Layer 4 of a small transformer language model trained on English Wikipedia (14 layers, counted from 0, width 128).
A neuron adds its activation times its output weights to the MLP's output. To switch it off is to set its activation to zero at one token and run the rest of the model.

Output weights of the MLP neurons that the questions are about. A number n stands for n times 0.00087.
n0: 69 -92 160 216 -15 -5 213 -406 43 172 -273 -32 -191 -156 -356 44 233 0 211 -100 164 -467 -5 16 180 154 277 -97 -161 -53 -20 -152 420 -170 -189 88 -137 -92 -97 70 212 291 178 -95 367 -165 -127 -172 -102 39 205 35 -158 228 25 -106 -296 -57 -139 -60 30 81 5 5 36 95 107 -283 -25 205 9 -103 -203 -26 24 120 -131 64 128 252 -108 51 198 237 -107 -12 -89 -40 -156 28 -271 -94 -233 -290 48 -264 105 -105 -467 98 195 107 -281 -127 157 -282 297 47 90 93 -157 -128 57 59 -371 -101 -256 -146 26 -181 -47 -96 327 126 -130 5 87 -91
n1: 4 131 -48 -60 -69 -353 -128 -108 83 -74 -51 -65 57 -41 -64 -55 146 46 -250 300 -13 -149 -128 -4 69 -146 175 -55 103 158 -106 12 -248 -23 13 -67 -92 -83 120 428 176 -14 174 37 167 0 64 -89 -66 126 47 0 88 -71 99 14 173 -23 24 120 -86 82 -61 -81 -281 -53 -75 4 -16 0 -22 123 -72 -229 270 -172 115 -83 -308 -30 12 188 -70 27 130 113 -199 -473 -252 -99 -13 116 135 93 360 -48 -47 -65 293 -79 -119 13 97 67 -237 -126 -224 -131 78 117 -76 33 -121 194 -85 126 220 -201 261 79 84 33 -9 55 101 -80 -61 43
n9: 273 -22 -128 97 -238 15 135 -210 75 66 -97 33 337 62 300 -37 -139 -69 313 -19 -363 222 -203 -89 151 -167 -117 49 -85 69 47 -26 72 255 -191 60 -31 159 -8 -50 -96 73 -73 -27 -144 31 130 197 -67 -139 53 -27 -172 -96 -31 -35 64 81 -46 179 -98 -47 -54 85 -60 142 53 23 305 39 112 -88 -145 77 26 -24 -101 -87 -11 -16 -186 -119 142 -144 -128 76 20 162 259 73 291 179 -101 31 244 -79 133 65 -89 4 -71 173 92 56 -56 113 -233 192 69 -76 -153 193 -32 -37 21 -112 -44 46 229 49 8 -113 4 -149 249 30 88 -107
n12: -4 -135 -134 59 -22 -291 113 -245 -5 17 118 37 90 205 24 -76 197 -146 23 -117 -5 13 105 -159 -275 165 26 201 -321 -91 101 118 -144 4 -172 13 -335 -47 -142 213 -193 -150 186 -56 78 212 68 5 -40 13 -209 96 94 -108 22 -141 8 136 -206 -56 -4 302 173 245 57 -294 -177 184 192 -152 -294 5 -59 77 293 148 -109 -228 47 -144 71 267 13 -281 -88 106 -245 -128 -109 28 23 -153 193 108 -9 14 -113 -319 100 62 0 65 -95 21 27 31 -137 76 239 191 104 -35 9 -124 -239 -35 -140 -65 62 34 257 127 -23 -186 -27 243 117 267
n45: -115 -117 54 -146 78 8 174 212 29 -161 -171 209 106 192 -400 -87 107 -118 25 -207 -41 182 45 0 -136 -107 -122 15 82 156 -43 -53 -161 -18 226 16 -36 25 -124 215 -203 348 130 -82 -43 -272 -127 -130 87 64 -147 -110 -170 105 79 -4 60 -126 -54 98 -91 -138 62 110 70 23 205 -216 150 117 109 97 -134 24 19 0 21 107 81 -100 -64 160 -4 47 21 -54 371 150 -23 55 -37 -43 0 187 121 -201 -4 -225 -154 -4 55 232 -154 118 20 153 12 -356 -79 9 -24 -32 -101 -58 -9 -172 -138 -34 88 -102 4 63 221 4 -138 -269 -232 153
n56: 27 10 -14 -46 -112 90 -49 369 106 9 -14 -198 -167 240 46 13 -199 -141 131 5 -109 18 43 52 -338 124 -127 78 129 -204 -118 -48 -158 -89 -102 -209 -297 238 -23 -294 -176 -20 127 -261 -154 -45 -90 -108 -69 170 -127 27 -162 14 -187 40 -13 -205 40 58 -169 -118 -157 -240 -327 -412 -83 95 -27 -76 142 -29 -42 -94 256 135 -132 114 -115 -216 23 83 225 5 -177 125 -155 -107 -50 -59 153 -15 -105 -126 -250 169 -197 -49 -148 74 -112 62 28 26 347 -416 60 65 96 -286 23 46 5 -215 -422 -9 33 73 74 -26 -80 282 -95 75 -257 -106 209 201
n94: -130 143 166 57 279 -210 208 -73 29 149 -155 -142 -165 141 96 75 160 -201 -109 -331 -53 96 -90 37 33 -99 -129 260 39 -213 133 118 44 -22 -117 -96 -159 126 20 78 38 104 81 346 -113 -109 25 -138 87 -19 171 168 -55 121 -8 0 -34 159 12 -94 -228 74 221 106 -83 -27 136 -24 180 144 119 261 -28 -203 60 -109 -64 -239 161 203 -175 -108 30 -9 79 5 -69 -330 -78 -51 -82 9 4 -182 175 13 -81 -236 -47 -136 -29 66 -190 -132 -24 -43 87 -218 -188 -13 -81 24 104 107 -116 -23 -134 -38 151 -208 57 28 -25 -41 154 -8 -181 -157
n111: 126 207 -27 -113 -80 151 320 29 -79 -152 -23 -67 148 -78 83 -78 -16 33 -52 22 132 -65 50 127 58 175 -107 -82 -93 -23 -41 129 -80 59 -39 322 -96 258 128 118 167 -66 4 -33 -48 161 23 103 -120 4 -4 -107 -88 68 -227 -94 -7 35 -167 -133 130 -4 330 146 18 -73 179 -11 -14 -7 20 191 248 8 71 -95 236 -86 25 110 79 -158 -124 -73 59 98 -46 -150 -265 169 -164 16 -178 18 28 166 69 -44 68 -143 -207 -27 -38 11 19 -7 270 -141 58 -365 -80 15 68 -86 -77 -265 272 -127 0 -111 0 234 54 -84 31 76 24 47
n118: -37 129 -16 -25 93 228 -4 -112 -213 41 -47 -24 -208 147 89 43 24 -38 24 -86 -265 107 -287 -188 -83 -79 -86 123 -70 -142 94 -117 27 -124 145 166 -9 -186 -134 113 -191 -175 164 180 -113 37 -114 -19 137 -54 133 56 -98 -50 -285 -88 40 -170 -22 7 -8 98 -153 -200 89 -112 -164 19 -26 26 -91 235 -319 -152 209 8 45 11 52 -36 -84 -50 -198 99 -48 9 -74 -93 -45 -88 -52 37 178 -172 8 125 -31 82 -197 -42 40 -99 202 -36 -125 -117 -50 -186 -164 259 -101 218 66 206 41 -236 39 48 -31 -215 66 -42 216 -66 105 -269 -113 -20
n160: 0 260 108 18 -76 -190 110 72 135 -273 262 143 303 166 -141 180 162 -18 31 20 154 -172 30 131 235 256 -28 -195 -103 234 61 -130 129 15 -161 -142 83 114 -153 77 -22 221 -34 20 223 -52 -217 -29 -78 43 266 -121 -35 -159 94 27 82 73 32 131 -143 16 73 -156 -82 101 220 -175 -68 -149 120 31 38 51 51 8 -79 -4 175 -164 -103 50 -125 191 -159 -117 181 192 328 64 60 -111 -208 -157 -22 -108 101 100 -119 79 -210 47 243 208 46 280 -4 293 -150 -61 -164 -54 188 189 -169 -89 -51 17 21 -71 -134 12 161 -105 -13 -60 96 -81
n165: 24 107 91 -78 77 146 9 99 26 -29 140 117 -75 269 -169 -47 205 259 219 -61 -107 72 -9 404 137 347 -118 -39 99 -252 82 186 -4 42 22 109 51 127 -158 -33 -92 -100 224 41 159 138 -9 -139 8 -91 0 195 -22 151 -128 -45 -204 100 240 162 -127 200 231 -378 19 157 -162 160 -128 -130 -55 -53 -88 191 -12 -311 -274 -138 -299 -126 29 -17 -149 147 86 9 25 234 138 -107 95 22 90 -4 130 39 -68 -16 209 117 -48 -104 114 -8 97 -73 -75 -59 -223 113 287 -17 71 -86 -85 -163 -25 31 -216 -142 -4 -98 34 4 -30 68 92 52
n173: -129 -53 -26 -137 49 96 54 -83 8 -43 141 -46 73 114 140 -72 -82 274 -230 -117 52 95 138 56 -169 109 235 -113 239 -15 0 -121 110 -94 -91 73 36 123 127 -128 96 -28 229 -106 -82 131 41 103 105 21 59 188 -27 -11 -126 0 69 -17 -115 -53 -126 93 269 -7 -106 -116 -97 257 -35 195 -93 92 70 30 123 -33 151 173 66 -83 -18 -29 -10 175 -38 -53 -244 124 18 -47 64 -141 136 102 34 76 122 92 151 -142 65 -64 140 131 159 61 22 191 319 -201 -11 -87 -80 34 -239 57 218 -80 301 -83 81 215 -30 59 151 38 103 181
n174: 178 56 11 63 -73 -10 -15 182 15 -28 -69 191 106 -242 -35 91 -114 -16 226 -175 -125 -135 -92 26 -30 41 144 -115 239 92 176 89 -79 40 -75 101 -36 -189 54 4 -140 105 197 -101 -74 -108 -202 138 -57 105 -62 137 -156 -98 -234 184 -145 -90 -376 42 -81 -70 38 33 -58 38 10 -11 41 -171 -28 -64 25 62 135 -156 -72 0 17 149 122 93 -108 -215 -60 49 18 -24 21 33 141 158 -282 17 -64 56 -44 -73 -96 -57 -95 -59 -174 -65 58 49 125 83 -130 93 -273 21 -40 -30 -35 140 131 -143 107 173 -240 127 -224 98 36 179 -83 7
n181: 105 -82 -55 -248 -28 20 17 35 56 80 141 -30 130 -84 -255 69 -97 -71 -52 175 -34 110 -84 96 38 -88 -4 104 391 -42 -16 210 -33 -146 282 62 235 297 -187 44 151 -40 54 -175 80 48 -46 -269 69 297 50 -12 -65 -99 65 62 77 -106 102 -52 -113 196 48 -87 -19 71 182 -124 -129 68 72 134 -99 12 -149 -99 -143 -62 -298 93 81 139 -119 -266 76 -5 -170 -135 -167 30 -13 -101 96 59 251 350 -211 -36 61 -196 69 -266 -132 58 -182 -80 85 74 0 -101 112 -126 127 257 22 -120 182 -103 122 104 83 125 8 332 -66 231 13 101
n184: -119 274 23 44 181 -139 156 -298 42 -96 54 200 9 -87 83 21 -165 -156 -215 -130 14 103 41 -155 28 5 -70 164 57 -173 336 -4 -215 -16 -284 206 -44 141 -62 170 61 -121 163 230 -91 -61 36 167 -327 29 267 -256 -99 301 -286 39 17 91 -56 -108 110 87 121 190 -160 -9 13 13 -243 30 -141 -19 -212 95 -17 -13 180 -4 -38 -88 75 71 17 266 32 -281 122 -5 -26 126 290 139 53 17 28 289 5 -99 413 71 -14 51 -72 -89 176 100 -248 -22 -170 -366 -185 199 -130 28 33 43 163 -65 323 -215 -113 -31 -105 72 63 171 -5 -170
n203: 9 -56 -157 248 -279 27 44 178 201 -148 14 -72 49 -112 110 -229 207 20 34 -62 104 31 112 -37 -14 137 45 -4 177 249 -103 117 -161 273 -306 161 15 -130 -55 -81 -34 -40 42 -169 -85 -120 103 144 -182 -164 28 -407 34 -78 244 -65 259 123 158 74 -81 157 53 65 27 93 143 144 241 -31 -105 87 111 -56 103 60 -155 248 -22 -62 -169 -23 210 -112 -10 -93 28 -35 94 -117 340 231 -5 -213 33 -172 -139 0 268 -407 207 57 0 -174 74 206 177 139 -205 -31 214 -186 9 38 98 -174 288 -82 150 -152 144 -36 -136 -51 -28 202 438 -189

Each question names a token from some text and the token that comes next. It shows the activations a of the neurons there, in the order above. A number n stands for n times 0.027.

Then comes g, the gradient of the next token's log-probability with respect to the MLP's output, scaled to length 1. A neuron's effect is roughly proportional to its activation times (output weights . g). A number n stands for n times 0.00079.

"an", then "z"
a: 0 70 2 -1 2 -1 1 -1 -18 1 -2 9 0 2 0 -30
g: -89 -120 12 -101 -313 -3 -81 -112 35 -149 41 133 91 3 71 102 -53 42 -328 -88 -3 -177 -165 -46 19 39 -188 126 -2 -123 -67 65 -69 -59 -82 -4 -33 267 75 -37 55 -83 24 -44 -158 193 -162 -48 -12 25 -5 -12 -152 144 -212 -105 -70 -88 -174 -217 64 -106 126 -361 -214 99 -94 122 143 -116 41 63 45 132 65 -24 -137 -12 -99 -28 118 123 44 14 57 -16 -12 134 68 -19 -114 70 126 32 28 -143 21 -46 -33 15 -170 -114 123 118 45 -5 -27 -128 128 120 42 -65 -134 -228 -2 35 2 85 -87 2 76 128 -123 -23 127 141 -16 13
Which two neurons, each switched off alone, lower its probability most, in order? n203, n1

"ing", then " his"
a: 15 1 23 0 -14 15 88 1 16 0 -3 9 0 -2 0 16
g: 22 161 57 97 107 88 53 -428 133 85 125 -67 -71 56 -232 -32 95 73 13 45 279 -85 10 -28 -198 33 -64 -217 -20 -16 24 119 169 15 66 64 -141 -178 125 -125 -95 137 120 -103 -15 -187 47 100 -69 -25 49 -131 -41 174 -69 -85 -84 -87 -94 33 48 -14 -42 151 -7 -67 -73 26 57 17 -19 208 -11 -35 -30 139 -131 -202 -42 -28 -81 -56 126 105 -6 80 22 -54 281 -101 -186 12 134 184 -13 -29 119 57 123 -26 195 -37 -156 -85 -108 -75 -80 -9 -6 72 -56 -102 53 -119 -42 154 26 -59 212 -104 -101 59 -154 -66 1 -209 5 -39
Which neuron, switched off, lowers the next token's probability most? n94

"ons", then " new"
a: 0 2 10 1 -5 0 0 -5 -10 1 4 11 0 2 7 -4
g: -210 -136 164 36 130 -174 -35 -38 53 58 10 146 -5 40 -105 -53 132 -100 -23 -41 111 -119 221 -123 3 -102 23 -45 -143 106 -203 8 -57 13 -88 -234 218 -15 -29 -28 -149 26 -122 59 64 174 -144 70 34 248 -43 -248 -11 100 163 36 -33 26 -98 -70 21 -138 -21 160 -221 6 -60 108 -65 -43 185 16 47 48 -28 8 55 -171 37 44 10 -45 -175 -121 296 28 104 87 196 167 -32 46 -44 171 -4 -136 -100 -199 -45 7 170 32 -56 190 62 -137 6 -26 178 132 -38 -107 -155 3 25 44 57 99 -37 21 65 252 -70 -73 16 -12 -31 156
Which neuron, switched off, lowers the next token's probability most? n118

"led", then "own"
a: 0 0 0 0 -1 -6 -1 0 0 4 1 98 0 0 1 -12
g: 199 -205 23 -17 52 47 94 58 -115 65 146 -7 4 85 32 -15 -91 -86 67 -169 -106 46 126 -24 -106 5 -135 -80 79 -326 171 -89 -111 88 -35 25 89 -88 -36 -170 59 91 159 -98 -49 304 9 -105 -76 113 -77 -57 79 17 24 -43 63 58 -37 9 30 -104 172 -127 -218 287 127 111 34 -219 -12 -262 61 -124 109 -80 -18 165 -19 125 -34 -49 154 -103 -41 -135 43 0 -150 90 104 -21 -237 -128 32 238 -27 12 -51 96 35 -5 26 20 129 -108 11 -35 142 -40 -27 82 239 -18 134 -162 42 142 -39 -143 74 92 20 36 -149 -122 80 -17
Which neuron, switched off, raises the next token's probability most? n56

"15", then " km"
a: 1 3 25 2 13 0 4 0 -2 6 -1 -2 3 -13 -1 -6
g: 176 55 129 -26 -96 -32 54 -4 -123 73 184 -32 132 261 -6 -211 140 1 -6 -66 60 32 -4 25 -43 -127 115 -117 18 -156 31 58 189 -38 155 105 -8 74 -83 -146 22 38 -221 124 -134 -164 145 -84 9 142 9 146 45 43 -95 -1 -55 188 -234 0 60 -134 -78 252 -214 142 65 -165 173 156 18 -166 193 203 138 -155 -100 -85 -14 145 -89 -28 -76 -7 -68 146 -62 20 -124 -196 149 -3 -23 2 132 126 -208 95 168 -45 -60 11 91 -51 108 62 -58 -15 53 -52 -247 -20 22 -97 -35 -2 55 -12 1 146 -53 68 96 -79 85 88 -113 54
Which neuron, switched off, lowers the next token's probability most? n9

" C", then "amp"
a: 1 4 0 -37 0 -8 17 0 2 150 3 2 0 0 1 -8
g: -309 6 10 -116 -190 -33 -165 0 116 -60 60 -37 -25 73 -43 24 184 178 22 -38 67 106 -26 9 -167 -101 5 0 60 4 156 -82 -191 -17 -42 174 -106 -112 -20 65 252 -24 179 95 145 39 -78 -116 80 138 -20 -98 -103 -5 13 246 -104 34 -190 45 -14 -116 -18 -26 49 -169 83 -45 51 67 -29 -160 39 -65 -35 -86 -160 53 -5 -66 76 138 -53 -40 20 51 -3 -258 -125 268 -36 -104 35 146 119 -210 -108 121 225 -108 1 -271 -59 5 25 -83 41 -112 191 -148 7 123 13 54 -110 -143 129 -14 -18 -196 -74 -72 20 -53 139 18 19 203
Which neuron, switched off, raises the next token's probability most? n160

" \"", then "s"
a: 7 2 0 5 -101 -176 -2 0 1 -2 0 1 1 -1 2 -10
g: -264 37 21 40 3 -49 159 -22 -91 -100 86 -59 -104 19 33 -170 69 -126 -175 11 44 -2 30 3 134 1 72 16 -32 -13 -44 92 -208 -63 109 82 21 130 58 -1 151 20 98 63 -69 -253 81 91 49 -139 86 -2 135 85 -96 -43 -11 152 133 121 27 -12 97 253 111 -52 116 17 16 -13 -73 -76 -27 -62 -152 -95 -6 84 170 16 -7 -45 -104 -70 -37 11 -124 25 88 136 -42 -173 49 126 32 -86 79 -84 -10 -26 241 96 77 118 100 -8 80 -68 53 144 44 -208 -21 25 -160 -28 15 152 213 248 44 58 478 87 -71 -139 231 195
Which neuron, switched off, raises the next token's probability most? n45

"S", then "un"
a: -2 1 0 1 -1 0 -8 0 2 1 2 -34 -6 -8 -5 0
g: 1 73 97 49 -206 116 -8 -22 32 111 -31 -24 -153 -22 124 -92 124 89 122 -77 214 185 103 -68 -54 -221 -120 -15 -56 -168 -25 -298 -115 91 84 -19 151 -158 22 223 118 57 -80 175 -33 59 225 12 51 196 46 10 9 -39 -10 55 -3 87 -20 -96 55 -48 -194 40 -45 -55 -22 10 -65 -43 -37 -38 -243 283 -49 -96 90 109 -180 -130 35 7 92 121 175 -174 157 13 58 -20 -57 106 30 -203 -154 -59 89 176 -6 -230 0 24 115 -8 36 82 58 99 7 22 143 59 -84 -88 95 -198 -229 25 -189 112 87 -37 163 -78 24 23 21 58
Which neuron, switched off, lowers the next token's probability most? n173

" Island", then "\n"
a: 3 -4 3 0 0 0 -5 -1 123 1 1 -1 0 0 2 -1
g: 209 18 102 94 114 58 53 51 4 192 136 -3 66 -102 4 44 65 -271 -119 57 166 -15 -16 -197 9 -230 -143 -38 3 -162 -17 16 -5 152 -182 -25 47 -20 41 131 -36 -107 -107 -136 -16 -17 131 33 135 -215 -136 -132 -131 -120 -16 99 -97 -155 -144 -161 35 37 52 -135 -121 93 -135 31 127 -126 35 -52 101 -293 126 240 -153 48 73 32 -88 15 -38 -3 -223 31 179 -16 147 -117 243 70 -108 -47 61 -41 66 -99 32 -60 -286 20 -99 -253 -7 42 -107 91 -61 83 -73 64 84 162 -2 -108 134 -69 -60 8 -19 13 -28 -20 71 54 42 -72
Which neuron, switched off, lowers the next token's probability most? n118

"as", then " Island"
a: 0 -7 4 0 -6 0 -4 80 -1 0 17 0 5 2 -1 0
g: 60 30 250 27 -38 237 -6 253 -39 130 -37 -47 -37 34 -133 125 -22 38 -12 -1 167 88 259 -46 194 -156 190 106 -69 -179 -58 -158 -209 22 4 -18 187 -109 101 119 -26 -94 125 66 -30 -31 -38 106 -100 171 163 77 79 126 -161 116 155 -185 116 160 187 25 90 -154 157 3 -41 116 119 54 -16 -45 -23 -55 -132 -41 47 -80 92 81 -28 2 -148 97 190 62 103 -40 -153 151 85 -3 -12 -34 73 -141 58 -41 -67 88 -165 30 140 86 103 115 -37 -86 79 66 -113 73 141 22 19 -51 162 -161 -59 -18 93 26 69 -293 -11 158 -58 -70
Which neuron, switched off, lowers the next token's probability most? n111

"l", then "ot"
a: 0 -4 2 0 -1 0 9 0 0 0 28 0 0 0 10 5
g: -27 0 69 0 130 -133 116 0 60 103 -83 0 86 -124 122 -176 -67 20 17 -89 -163 31 -17 37 37 36 -67 -119 125 271 58 -59 47 150 74 165 69 84 -31 112 -126 37 -49 -91 20 -38 -127 -1 -4 34 180 -21 -140 -205 -70 4 -56 -34 -186 -148 -111 18 58 9 144 84 -194 13 -113 -122 -21 32 -35 172 -113 230 26 141 43 -46 194 198 61 72 26 -41 83 24 -28 274 -54 21 -108 237 8 60 -94 47 -22 -215 -170 -51 -144 -28 214 57 -156 -9 172 -116 -44 92 168 -69 7 120 281 122 100 -159 -241 -41 38 46 91 147 -151 21
Which neuron, switched off, lowers the next token's probability most? n184

"es", then "c"
a: -26 8 -22 8 36 0 8 6 0 6 11 -112 0 -1 2 -179
g: 69 -210 -266 114 -19 -90 51 -57 -61 -46 113 -100 47 -12 288 29 -30 -59 93 -36 -88 171 216 -102 -33 115 241 37 -52 2 -5 -48 -37 -128 11 -6 -109 -98 -38 122 157 32 109 128 -64 187 -160 50 57 102 -101 -75 224 127 2 -42 -31 -23 64 76 -46 144 20 59 -13 -57 -152 167 0 55 -1 -26 -45 89 92 -129 -43 39 45 100 -82 8 -60 -29 -101 210 6 88 -25 2 58 -424 155 127 -69 21 14 -312 119 70 -236 -52 102 10 114 -51 -163 -63 -62 -33 -8 -86 64 74 -14 -148 -130 23 113 78 -239 75 0 -78 -147 22 160 35
Which neuron, switched off, raises the next token's probability most? n173

" that", then " C"
a: 4 0 0 10 13 -1 11 0 -3 1 -41 1 11 8 15 0
g: -63 -167 -47 111 -62 -71 -103 -103 -35 223 -20 89 -235 -4 -38 -176 -55 113 68 77 -57 140 181 160 -101 -95 127 -128 -157 -40 194 -103 -153 -30 -38 112 -85 -193 61 -68 -74 30 -90 -133 -141 179 35 250 -32 183 -17 63 -171 -103 3 119 42 103 205 -242 50 -76 3 116 -161 -173 -202 102 118 66 73 147 -59 -161 49 97 -80 -96 45 -130 -180 5 -137 112 -34 -12 68 -96 -95 -37 -66 37 -133 19 -164 -89 121 -48 -50 23 53 148 73 -223 107 -207 109 140 -116 -105 -155 16 124 -56 -45 1 83 80 -8 -18 -37 79 -35 25 -107 20 -5 114
Which neuron, switched off, lowers the next token's probability most? n165

"ie", then " appear"
a: 1 -14 90 3 -1 3 0 0 0 0 -4 -17 0 -69 -1 70
g: -77 112 103 -37 -67 -41 -52 -297 13 2 93 35 -10 -42 43 3 -45 46 -56 -96 72 121 272 117 113 188 177 166 16 23 -28 31 -60 -23 -28 135 -148 -77 -17 -130 33 -73 347 82 44 82 -65 113 12 4 115 -167 106 103 -74 71 -132 179 145 162 190 -24 -156 34 -83 -45 91 67 87 90 -146 55 183 104 29 -76 192 -128 -28 12 94 4 -7 63 14 -117 80 141 103 99 -175 248 57 43 -99 3 111 -93 127 -35 19 34 214 -49 2 109 43 -48 -66 -124 -71 181 -52 194 74 127 2 -191 -77 6 -62 -206 70 -85 79 -163 -251 35
Which neuron, switched off, lowers the next token's probability most? n181

" he", then "re"
a: -1 -6 0 4 -1 0 -30 3 0 3 -96 3 0 0 -65 -6
g: 230 -145 -105 -27 -199 -174 27 -249 -8 99 -101 -46 60 -160 -93 8 45 -52 -48 188 182 -104 -148 14 42 -48 -74 97 -64 -77 -236 73 -181 188 -235 -20 13 230 -45 -63 -73 -68 -180 -89 -6 -55 122 55 85 -158 -57 92 -90 38 -11 -40 11 101 -129 98 77 -76 112 39 -183 -123 137 -191 161 139 12 -68 -32 121 165 -126 -51 169 112 27 -28 72 151 6 193 13 -22 -39 -157 -176 -12 124 -50 110 16 165 2 -7 -110 133 -64 -124 -68 -242 -1 -158 -38 -81 -50 127 -41 33 -184 -18 3 136 39 -49 -104 21 34 119 -103 -95 42 -192 -75 50
Which neuron, switched off, lowers the next token's probability most? n165

"-", then " B"
a: 35 -2 0 3 5 0 74 0 -2 43 0 0 0 30 6 -1
g: -130 28 18 -165 122 -190 79 -147 -90 -122 140 -112 -71 171 -114 -40 49 -90 -8 -107 14 -116 -120 12 -20 -145 -181 -100 47 5 -31 42 58 139 -149 -21 -32 -93 -77 -7 -90 -217 -149 84 -39 -20 -13 40 169 -282 -66 13 98 -125 -32 -82 114 40 -56 65 205 -25 131 -146 29 -76 -26 46 -41 -124 74 82 -130 -51 -57 -21 13 -158 191 -66 -209 142 163 147 158 260 104 -64 -145 -38 -36 -66 -83 -205 49 -117 -247 112 80 80 55 -134 -6 -2 6 -167 -192 -22 190 -6 21 -81 141 -259 -56 95 -141 83 -56 -83 -168 -8 -94 40 12 -97 38 122
Which neuron, switched off, lowers the next token's probability most? n94

"C", then " |"
a: 0 6 2 5 -4 1 0 3 10 108 0 -8 -2 3 -10 0
g: 82 -146 182 57 121 45 -81 171 128 67 -82 -103 -206 -96 1 -4 -70 -9 -32 52 -75 91 -44 -6 -37 -93 12 -112 -93 -16 -90 -201 -32 41 105 130 143 79 -42 112 -59 -41 -37 36 -74 -132 -1 -54 132 2 202 98 83 -40 336 -111 -114 31 137 -44 -51 -30 -6 27 -107 179 153 0 9 -19 -136 -132 56 -121 203 -50 96 -80 222 -37 182 -4 -100 -24 101 159 -55 221 92 -38 250 -57 -48 -177 -8 -300 -61 -48 48 15 -40 71 279 -99 129 -119 -208 -148 5 -52 102 48 96 51 -130 100 127 62 -254 59 -50 73 -101 -120 -28 1 7 101
Which neuron, switched off, lowers the next token's probability most? n160

"ic", then " G"
a: -4 -6 -2 3 0 -2 -25 0 4 2 -2 -2 0 0 1 0
g: -278 -38 -161 -149 192 39 -24 6 74 9 -40 25 -161 95 -8 -116 103 -27 -42 71 -68 78 21 59 75 -77 -13 -188 7 -152 23 147 -43 49 -29 -31 -177 36 -21 -25 -65 -19 2 25 -80 -134 161 14 -180 109 27 -4 -69 -232 86 -114 90 3 166 72 -117 -69 142 -96 15 -296 104 -51 110 82 -81 242 -138 -43 120 -83 -219 -59 -125 119 -106 68 -25 223 74 -67 -240 37 -85 -131 -135 -48 -174 -113 -33 48 109 -125 -139 194 -85 -174 -59 -209 -30 -57 -91 54 -149 -42 -139 139 -16 -5 -111 36 -180 88 -14 42 151 -71 97 -94 -177 84 40 151
Which neuron, switched off, raises the next token's probability most? n94

" km", then " m"
a: -14 0 -1 0 9 0 -5 7 -15 0 152 -2 3 -2 29 -3
g: -11 -26 -88 30 -108 -340 200 -116 -107 -73 -51 11 -103 67 137 89 -172 -310 142 -164 133 -9 -69 87 -80 95 4 7 -52 77 20 127 126 -31 -111 -57 120 -195 186 -24 27 167 126 78 -314 25 -38 38 102 -76 -88 -49 -11 165 173 -104 -4 149 13 91 -3 -85 228 135 -21 -98 83 -83 191 102 -110 -90 33 145 -144 83 10 -129 40 -67 -95 -135 -100 19 -12 64 84 9 73 -42 -142 81 -12 -48 -15 142 21 40 45 -154 72 200 -153 86 -107 -198 -5 -15 73 -3 -78 -103 -64 40 -223 -14 29 30 -161 -33 57 -241 -140 -27 52 7 -122 -53
Which neuron, switched off, raises the next token's probability most? n165

"sh", then " home"
a: 0 -2 0 3 -1 -13 15 0 1 0 -4 1 0 6 4 1
g: -59 -113 -72 63 52 -29 6 53 -87 -111 -11 -128 96 -94 -80 21 -81 -1 -130 61 21 93 101 120 126 -12 -15 215 -25 -97 15 47 -178 -162 47 161 166 80 -44 83 -58 -8 -19 -15 -43 -238 -32 -60 -45 -50 -51 101 42 162 190 -27 -94 -214 -39 52 342 -4 -33 36 29 66 7 97 -23 90 57 66 139 -132 -48 -98 -20 22 145 -185 130 -103 -121 136 112 -123 -115 134 -241 -207 221 -67 66 -211 60 42 34 -145 19 -101 22 -11 -141 -141 1 238 -156 -165 -179 15 114 -116 82 38 -126 -171 224 47 -23 -172 170 -66 50 6 111 162 -43 -2
Which neuron, switched off, lowers the next token's probability most? n56

"B", then "ar"
a: 1 3 0 0 -2 -1 -1 -1 5 42 0 -106 0 -2 -108 0
g: 90 24 -6 -40 -99 246 145 47 39 36 -7 -97 -172 149 0 48 69 -263 -49 -90 171 13 118 99 -167 215 -171 125 29 -78 28 -227 96 -83 -33 -34 181 -158 -83 -2 -88 123 118 -160 170 -30 59 -85 -64 -64 61 -28 47 -32 -12 37 -91 -171 -80 -26 -51 -98 -185 39 -78 95 81 236 -100 33 -39 -39 -237 -72 -13 50 -33 28 369 5 -59 -16 -73 2 95 17 -89 204 111 209 -185 61 18 -132 69 115 2 147 -1 -119 87 176 -69 -45 8 89 -28 -26 122 30 89 -44 249 230 49 10 -78 -133 -95 143 49 -135 -35 89 35 -89 -42 26
Which neuron, switched off, lowers the next token's probability most? n184

" since", then " "
a: 0 0 0 0 5 -158 1 -1 4 12 17 4 0 12 -6 0
g: -117 14 -53 -179 71 -44 134 -18 -160 -43 -29 -273 0 129 46 -42 115 10 4 18 107 -187 -32 128 104 -47 -189 -127 -177 213 1 41 162 151 89 -151 39 90 -183 110 -36 -87 121 18 9 -7 76 289 -180 121 -171 -202 99 -18 55 157 -28 -34 8 -27 -46 -160 -218 40 9 -55 -105 -64 28 -227 -54 83 -42 114 65 210 91 20 -69 32 95 164 56 -51 -50 -154 -56 -18 -80 -225 48 -17 38 36 71 -78 -16 245 -130 72 57 68 -39 1 26 -32 -10 147 40 -88 72 -168 -222 96 -39 -225 41 94 -71 158 55 15 200 -152 47 3 72 130
Which neuron, switched off, raises the next token's probability most? n56

"I", then "nd"
a: -6 3 0 -39 -8 0 -5 -1 7 -17 -17 -16 0 3 -283 -2
g: -7 22 112 140 46 -39 119 -106 -81 -147 -260 19 105 -38 23 -52 153 -183 87 -1 57 93 -282 48 -66 -252 129 126 -203 -98 87 -59 -76 97 -81 23 -62 -13 60 61 -69 15 -39 165 26 -150 -142 -19 -201 183 49 -52 134 37 56 58 -127 -8 -135 32 -54 17 75 16 125 122 -21 -72 27 17 -155 -159 22 -127 -55 -13 180 -63 90 216 -67 66 -21 191 43 107 182 -13 -110 25 -11 -166 -18 -67 -214 -182 91 37 -14 85 11 -80 49 -77 133 158 -180 -90 -73 23 41 -45 203 -115 18 152 177 11 -60 -12 181 -116 -77 206 133 -148 191 -160
Which neuron, switched off, raises the next token's probability most? n184

" s", then "ent"
a: -57 10 -7 -1 13 0 -12 -1 5 2 1 2 -1 0 0 8
g: 31 -18 37 -55 -94 -160 140 77 -77 98 -58 -21 -4 77 -65 17 -14 -206 95 -126 -46 88 -78 117 -122 12 -28 150 159 17 -68 107 -70 298 -58 -31 -43 154 68 -3 13 20 4 240 198 103 -78 80 -83 17 109 34 -162 218 19 -10 128 -45 3 -26 271 -13 -185 -91 15 57 172 50 -75 -78 94 78 49 -108 -45 67 126 -37 270 -135 -148 -314 82 317 6 -81 244 -61 -63 84 -92 -74 170 -22 115 -89 18 45 -103 -40 -200 -37 29 73 -41 79 -4 118 -29 -32 199 -40 -55 61 -122 -65 -163 2 -83 85 -16 148 100 81 -143 82 110 128
Which neuron, switched off, raises the next token's probability most? n0